Layer 3 of a small transformer language model trained on English Wikipedia (9 layers, counted from 0, width 96).
A neuron adds its activation times its output weights to the MLP's output. To switch it off is to set its activation to zero at one token and run the rest of the model.
A neuron's activation on a vector x is GELU(weights . x), where the dot is the dot product.

Input weights of the MLP neurons that the questions are about. A number n stands for (n - 500) times 0.0035.
n93: 543 341 500 604 326 462 459 547 590 450 463 439 530 503 566 433 514 457 387 458 459 431 575 541 551 377 625 668 513 441 503 465 575 409 665 525 436 533 510 650 484 684 408 423 598 328 538 350 426 497 454 564 500 392 555 502 607 475 582 517 500 417 516 550 408 443 510 479 546 541 495 329 513 523 523 516 551 453 516 548 731 475 495 314 527 665 280 561 546 594 500 522 472 589 443 313
n126: 442 523 450 530 435 528 531 525 463 530 482 409 598 451 563 497 628 510 509 544 601 537 536 431 434 519 423 774 454 516 278 481 511 548 487 710 527 381 343 471 509 535 409 520 318 437 416 537 503 565 745 667 386 663 549 497 548 603 420 425 513 532 518 553 584 669 532 443 564 500 451 458 312 454 373 420 343 619 550 383 324 440 509 624 593 383 367 500 503 483 463 634 394 479 335 759
n139: 609 361 465 483 482 582 399 564 485 701 475 316 418 450 589 580 492 310 468 579 383 431 433 500 502 587 650 440 532 500 495 390 566 461 549 685 585 450 405 550 619 541 487 474 440 363 461 474 464 558 542 483 513 517 516 509 633 440 365 481 468 557 355 624 369 560 617 415 557 493 611 553 456 520 369 436 488 535 514 537 475 662 565 542 567 484 353 538 443 435 596 417 454 593 516 606
n170: 638 722 505 424 680 481 667 527 805 846 440 680 610 651 500 332 521 374 595 381 614 782 609 597 545 365 345 575 543 743 378 477 561 718 338 449 618 435 266 199 753 400 726 661 555 369 417 711 40 442 606 666 460 495 470 527 390 546 529 468 478 788 233 534 171 552 619 367 510 654 651 431 495 543 508 632 481 495 362 340 489 364 442 548 564 308 262 505 266 745 531 213 74 475 229 414
n304: 367 475 571 573 616 557 556 400 519 378 435 512 471 453 435 479 545 631 563 431 494 454 566 471 427 634 456 464 470 427 486 447 405 466 453 426 283 564 503 458 425 494 472 623 459 560 632 398 545 565 475 604 594 398 439 752 566 346 477 331 437 480 418 399 522 570 595 366 528 481 702 562 402 525 417 443 489 594 613 380 753 486 361 414 474 619 398 421 605 584 660 530 697 503 582 491
n371: 464 732 446 520 571 471 421 420 546 640 325 522 447 521 404 479 575 544 455 560 510 473 399 485 420 523 426 539 520 477 586 596 588 487 406 509 603 587 462 515 484 508 603 534 641 474 587 547 431 406 506 666 310 640 542 474 479 639 518 700 607 452 397 414 492 492 500 459 383 478 603 413 453 443 553 551 421 443 358 478 503 466 322 555 562 529 530 453 542 412 589 583 406 495 350 542
n376: 503 645 469 418 519 407 444 437 482 662 581 476 564 486 450 432 474 535 566 362 540 430 602 519 450 548 583 544 306 584 404 617 466 511 552 391 530 279 420 423 558 491 546 421 564 520 590 436 549 513 535 568 525 390 547 402 454 538 492 409 510 391 648 325 414 759 429 525 389 554 419 600 716 479 470 587 505 606 553 510 416 675 548 587 522 538 595 437 648 484 432 429 386 519 402 322
n449: 562 377 593 421 489 668 273 621 490 486 519 571 490 606 340 507 541 424 582 477 531 473 547 555 544 626 544 426 606 393 432 477 563 486 382 336 486 489 399 580 597 703 332 463 496 451 503 474 521 278 972 514 599 283 405 352 640 596 401 418 582 570 471 577 365 777 474 397 679 632 504 312 565 610 288 440 346 517 494 435 535 429 476 452 432 512 314 638 376 476 528 768 392 600 569 662

Output weights of the MLP neurons that the questions are about. A number n stands for (n - 500) times 0.00078.
n93: 603 478 526 743 768 577 523 406 362 407 469 334 475 333 525 479 658 620 557 531 409 303 425 503 533 335 393 561 482 539 553 354 635 473 666 485 580 448 477 341 450 429 604 319 500 575 545 728 483 362 613 527 598 430 503 518 563 525 402 585 389 503 396 450 610 552 654 373 549 409 531 520 333 528 354 441 494 519 606 455 605 525 645 477 651 478 239 570 555 503 463 278 595 442 561 700
n126: 552 375 476 469 554 333 720 461 529 613 748 593 414 450 431 412 493 581 483 582 310 540 457 311 479 507 672 388 401 266 642 630 530 384 604 429 644 486 319 535 497 644 540 576 638 641 494 493 392 356 412 506 507 377 383 454 427 298 601 633 575 541 493 550 428 361 487 568 359 439 504 450 442 694 365 660 507 433 440 329 658 500 652 535 462 534 391 639 543 768 463 319 630 641 493 359
n139: 483 414 281 553 589 507 452 554 366 390 433 377 295 633 414 366 583 517 493 438 521 541 762 659 468 439 520 387 497 430 310 286 594 506 566 519 381 675 430 439 470 548 531 283 459 470 571 592 707 481 464 475 609 663 507 464 601 534 254 624 516 449 652 589 256 465 464 653 520 467 696 550 546 282 337 683 567 601 506 510 507 396 473 399 452 574 737 606 369 647 346 552 642 530 603 362
n170: 422 624 667 749 932 426 443 392 515 831 290 446 351 672 485 760 619 316 827 303 573 639 636 438 431 526 387 698 418 720 419 697 546 776 453 471 465 458 178 336 363 552 541 816 730 394 262 698 24 655 580 610 720 701 353 653 571 439 475 456 510 495 131 371 380 437 592 363 525 520 828 468 539 510 530 400 520 525 438 201 890 545 413 474 438 643 452 351 227 371 537 382 292 187 344 360
n304: 538 588 227 461 473 533 569 699 591 571 533 486 441 528 716 413 538 553 466 445 585 812 548 391 723 296 533 486 482 634 416 472 444 616 577 378 562 453 656 600 597 534 654 237 541 399 375 687 661 479 389 444 481 623 569 235 489 541 362 619 409 479 596 670 272 496 392 641 485 608 254 373 648 463 544 546 582 236 553 664 213 522 523 415 576 331 677 534 323 697 415 392 238 460 427 489
n371: 468 494 427 481 578 674 557 513 611 526 628 396 718 536 497 321 440 401 447 536 465 584 622 309 571 441 611 357 477 424 552 643 399 437 510 491 581 375 410 418 574 632 543 570 556 451 606 373 560 506 458 334 488 565 661 530 338 506 605 482 365 494 464 432 601 430 668 494 596 649 449 568 547 609 385 483 543 460 332 202 591 573 308 363 371 735 594 559 534 410 430 607 340 473 563 563
n376: 705 620 468 350 405 570 372 566 530 681 522 488 411 550 586 555 702 431 453 366 474 562 593 524 317 468 615 564 331 530 371 509 444 430 455 554 653 263 448 539 331 490 374 379 554 550 506 436 406 476 609 406 544 503 567 709 491 255 353 524 506 518 453 629 454 649 521 663 442 536 438 636 702 356 303 518 612 540 497 468 537 463 557 681 465 591 717 462 448 563 395 660 389 546 382 430
n449: 447 481 484 360 536 431 585 344 477 475 520 641 671 374 570 373 464 373 297 512 455 504 382 586 649 284 281 537 320 541 392 496 571 556 529 629 457 553 747 425 536 297 556 426 480 591 500 515 504 542 32 444 305 645 615 857 264 560 619 626 593 459 559 517 496 286 462 515 334 504 539 781 489 418 886 537 594 508 470 484 640 665 412 684 540 500 704 368 709 432 511 408 491 562 245 395

Each question names a token from some text and the token that comes next. It shows the vector x that enters the MLP there. A number n stands for (n - 500) times 0.0094.

Then comes g, the gradient of the next token's log-probability with respect to the MLP's output, scaled to length 1. A neuron's effect is roughly proportional to its activation times (output weights . g). A number n stands for (n - 500) times 0.00091.

" A", then "."
x: 679 394 351 591 453 660 416 452 407 366 524 573 360 629 600 524 585 615 644 381 295 528 361 531 455 475 404 507 545 373 538 471 628 304 642 421 583 457 363 447 501 558 732 572 428 406 851 608 545 695 705 492 406 407 400 403 509 457 645 420 470 425 575 392 691 93 545 525 518 521 441 469 448 515 559 418 448 540 537 478 546 641 475 572 526 399 534 579 482 635 480 652 361 447 366 470
g: 490 617 610 337 402 554 536 542 650 429 345 541 443 366 572 382 345 552 355 613 569 630 518 282 722 714 585 393 444 538 655 498 451 377 787 519 515 241 423 647 537 519 626 655 654 317 466 547 590 399 516 342 403 490 714 467 546 582 417 453 563 651 491 573 499 655 179 467 638 531 345 443 503 377 457 443 482 631 391 502 409 465 595 385 585 466 405 580 426 608 375 538 493 404 539 478
Which neuron, switched off, raises the next token's probability most? n93

"f", then "id"
x: 607 380 529 603 427 640 517 543 414 403 486 458 427 596 435 559 574 616 633 380 327 592 363 581 424 493 366 482 607 423 529 481 543 226 560 412 506 485 540 401 474 545 792 617 407 430 845 650 586 660 581 420 318 262 437 504 445 536 550 400 428 459 671 487 675 222 593 521 498 533 504 520 452 477 576 413 425 595 519 497 569 686 577 681 432 303 517 564 408 632 454 611 377 413 347 438
g: 458 430 590 455 696 481 457 502 539 475 469 326 460 571 485 446 605 420 457 601 637 512 477 410 471 267 470 645 342 279 518 620 664 381 652 557 395 357 568 684 567 303 496 352 376 582 449 577 509 485 511 674 471 487 564 887 571 635 549 629 394 572 467 574 566 491 434 571 575 549 287 494 630 545 449 528 352 435 436 638 521 392 210 495 557 553 450 677 368 570 599 459 455 254 358 590
Which neuron, switched off, lowers the next token's probability most? n304

"ter", then " M"
x: 581 447 365 571 430 645 426 560 322 450 548 471 478 635 474 620 587 639 573 387 329 603 304 569 435 528 381 527 503 319 490 481 594 330 590 433 511 468 486 399 453 476 756 548 520 392 801 595 554 681 664 479 412 274 345 520 548 545 574 293 486 485 588 533 692 154 535 505 513 643 520 465 433 437 484 446 419 600 630 507 587 696 504 568 539 410 574 576 404 580 458 637 435 307 278 552
g: 472 609 462 635 494 424 546 626 432 431 467 621 662 467 486 627 553 466 465 591 389 203 288 436 465 456 523 456 494 423 600 538 190 576 626 287 296 564 412 527 614 566 408 492 678 628 617 414 619 436 454 411 624 416 585 504 555 416 419 442 561 417 282 269 660 655 717 537 377 582 435 477 452 636 497 611 548 639 583 560 568 475 613 618 367 567 541 542 358 263 668 579 534 450 456 323
Which neuron, switched off, raises the next token's probability most? n304

" Fran", then "ce"
x: 706 447 509 609 400 693 424 454 334 454 521 446 371 584 555 588 509 587 665 359 277 598 337 552 448 541 374 560 584 436 546 492 603 303 669 473 606 327 387 450 487 510 720 568 407 368 785 638 462 661 710 424 471 259 398 499 537 497 579 304 447 431 614 406 618 178 604 541 421 542 528 511 406 543 538 419 484 485 493 524 509 627 556 660 442 436 540 465 359 670 482 633 389 498 409 545
g: 558 637 350 436 373 424 751 645 557 557 377 511 448 599 528 540 577 545 454 377 394 665 359 625 685 564 505 462 435 281 506 437 615 492 445 602 507 553 315 484 508 326 501 502 410 566 281 486 574 227 597 626 540 199 499 471 521 498 608 429 489 256 616 733 408 403 440 303 295 629 535 594 573 533 528 563 732 641 385 665 444 514 560 369 483 555 558 527 529 427 507 389 563 565 553 590
Which two neurons, each switched off alone, lower its probability most, in order? n139, n126

" The", then "y"
x: 648 445 381 575 463 629 414 490 386 478 577 490 327 590 570 501 661 614 581 370 284 563 336 505 484 453 406 514 539 410 549 477 583 275 737 475 544 496 471 403 567 398 762 490 497 313 804 648 514 702 658 528 393 403 341 402 597 488 627 422 465 406 634 453 629 136 683 456 530 515 487 431 446 538 560 433 460 474 559 494 487 651 521 646 470 389 489 480 392 578 468 673 447 419 404 454
g: 383 488 374 434 618 439 470 505 298 476 563 375 370 582 545 574 447 680 427 588 534 498 450 587 242 513 606 243 436 530 468 314 685 439 676 536 419 317 629 532 668 557 593 453 556 316 449 562 248 457 531 642 540 659 396 347 484 323 245 410 372 498 573 558 515 401 268 484 701 441 742 496 573 464 624 537 477 506 609 531 566 526 554 373 526 601 626 505 560 590 594 619 456 553 603 653
Which neuron, switched off, raises the next token's probability most? n371

"ort", then " f"
x: 621 480 398 531 496 686 428 494 446 446 564 462 350 586 520 491 629 573 618 356 363 597 253 595 381 513 303 471 558 378 462 543 466 275 640 453 492 524 478 478 623 532 742 535 504 434 802 637 626 752 677 397 404 305 422 556 516 517 497 339 502 419 595 477 678 169 556 427 537 639 468 493 393 486 534 457 461 580 593 552 619 628 478 518 457 375 556 543 347 619 494 638 328 441 349 478
g: 598 441 477 424 333 396 429 333 514 534 386 347 469 422 404 572 637 514 590 561 478 234 439 390 500 561 520 385 565 561 466 456 477 588 545 473 375 389 421 598 395 486 288 313 449 569 636 713 521 435 348 636 459 455 368 535 627 694 552 638 512 538 333 485 735 447 512 517 251 600 603 277 402 462 322 601 494 570 665 714 540 439 619 541 596 516 609 599 486 371 641 542 710 560 529 743
Which neuron, switched off, raises the next token's probability most? n304

" ret", then "urn"
x: 544 315 432 584 475 616 311 468 438 469 557 427 441 658 585 655 625 505 639 454 282 668 297 590 520 517 296 507 584 503 424 506 548 315 676 438 506 511 439 445 555 558 767 494 299 344 789 612 567 672 640 539 299 228 420 455 489 498 613 400 437 459 603 487 589 190 512 548 583 501 426 572 466 591 505 415 511 501 583 560 558 647 562 653 517 395 552 467 422 542 432 626 376 448 398 419
g: 426 410 504 449 282 561 503 576 566 794 470 685 743 593 458 460 630 508 623 487 350 344 424 521 534 499 663 343 433 630 376 576 424 511 746 504 424 522 669 333 490 360 425 709 451 367 516 624 382 485 343 487 440 556 494 449 498 432 709 398 398 438 562 592 413 641 458 380 533 527 349 497 381 469 469 516 359 572 567 607 531 639 598 494 556 435 687 362 348 485 730 248 523 545 341 577
Which neuron, switched off, raises the next token's probability most? n139

"ed", then " of"
x: 681 450 524 527 470 594 501 512 388 399 467 581 416 575 530 533 628 571 630 362 316 669 326 603 380 486 373 503 560 303 414 540 536 235 600 377 452 554 512 391 536 485 765 579 393 449 788 575 622 637 630 477 483 318 408 448 576 524 586 366 523 485 620 456 646 117 578 495 540 496 450 491 476 566 548 392 467 523 664 559 530 743 512 593 470 343 476 557 376 548 485 635 374 380 429 462
g: 447 489 336 541 447 682 567 553 544 336 469 324 645 352 334 670 443 547 394 499 348 466 516 675 402 438 425 400 617 550 590 508 331 459 543 316 568 708 667 570 576 417 346 568 650 528 543 486 699 587 396 515 524 468 572 465 588 640 347 558 393 496 613 490 679 392 369 326 368 349 457 398 483 791 501 548 424 592 458 204 598 613 447 673 658 454 462 348 605 516 542 407 535 638 436 547
Which neuron, switched off, lowers the next token's probability most? n449

"uc", then "al"
x: 609 414 445 654 389 632 342 407 267 368 514 539 428 623 547 593 568 626 609 327 418 502 372 627 413 548 265 508 559 468 565 470 549 315 618 456 554 419 482 449 520 547 746 526 430 474 774 667 396 686 680 426 384 301 389 522 485 480 574 352 431 501 698 506 619 198 568 537 516 561 526 537 486 564 544 385 431 449 556 475 530 739 498 671 447 432 608 526 368 564 505 660 386 361 350 501
g: 394 542 433 479 465 401 711 472 619 489 655 593 614 696 579 657 555 362 394 525 408 642 333 543 658 618 497 577 422 648 363 469 235 328 474 375 394 626 471 448 511 574 504 480 678 501 615 587 434 545 446 433 381 367 563 567 369 459 546 578 668 409 605 476 630 506 284 396 590 623 669 632 625 461 585 306 458 553 498 556 359 497 555 454 459 330 492 111 433 572 477 507 447 558 607 312
Which neuron, switched off, lowers the next token's probability most? n449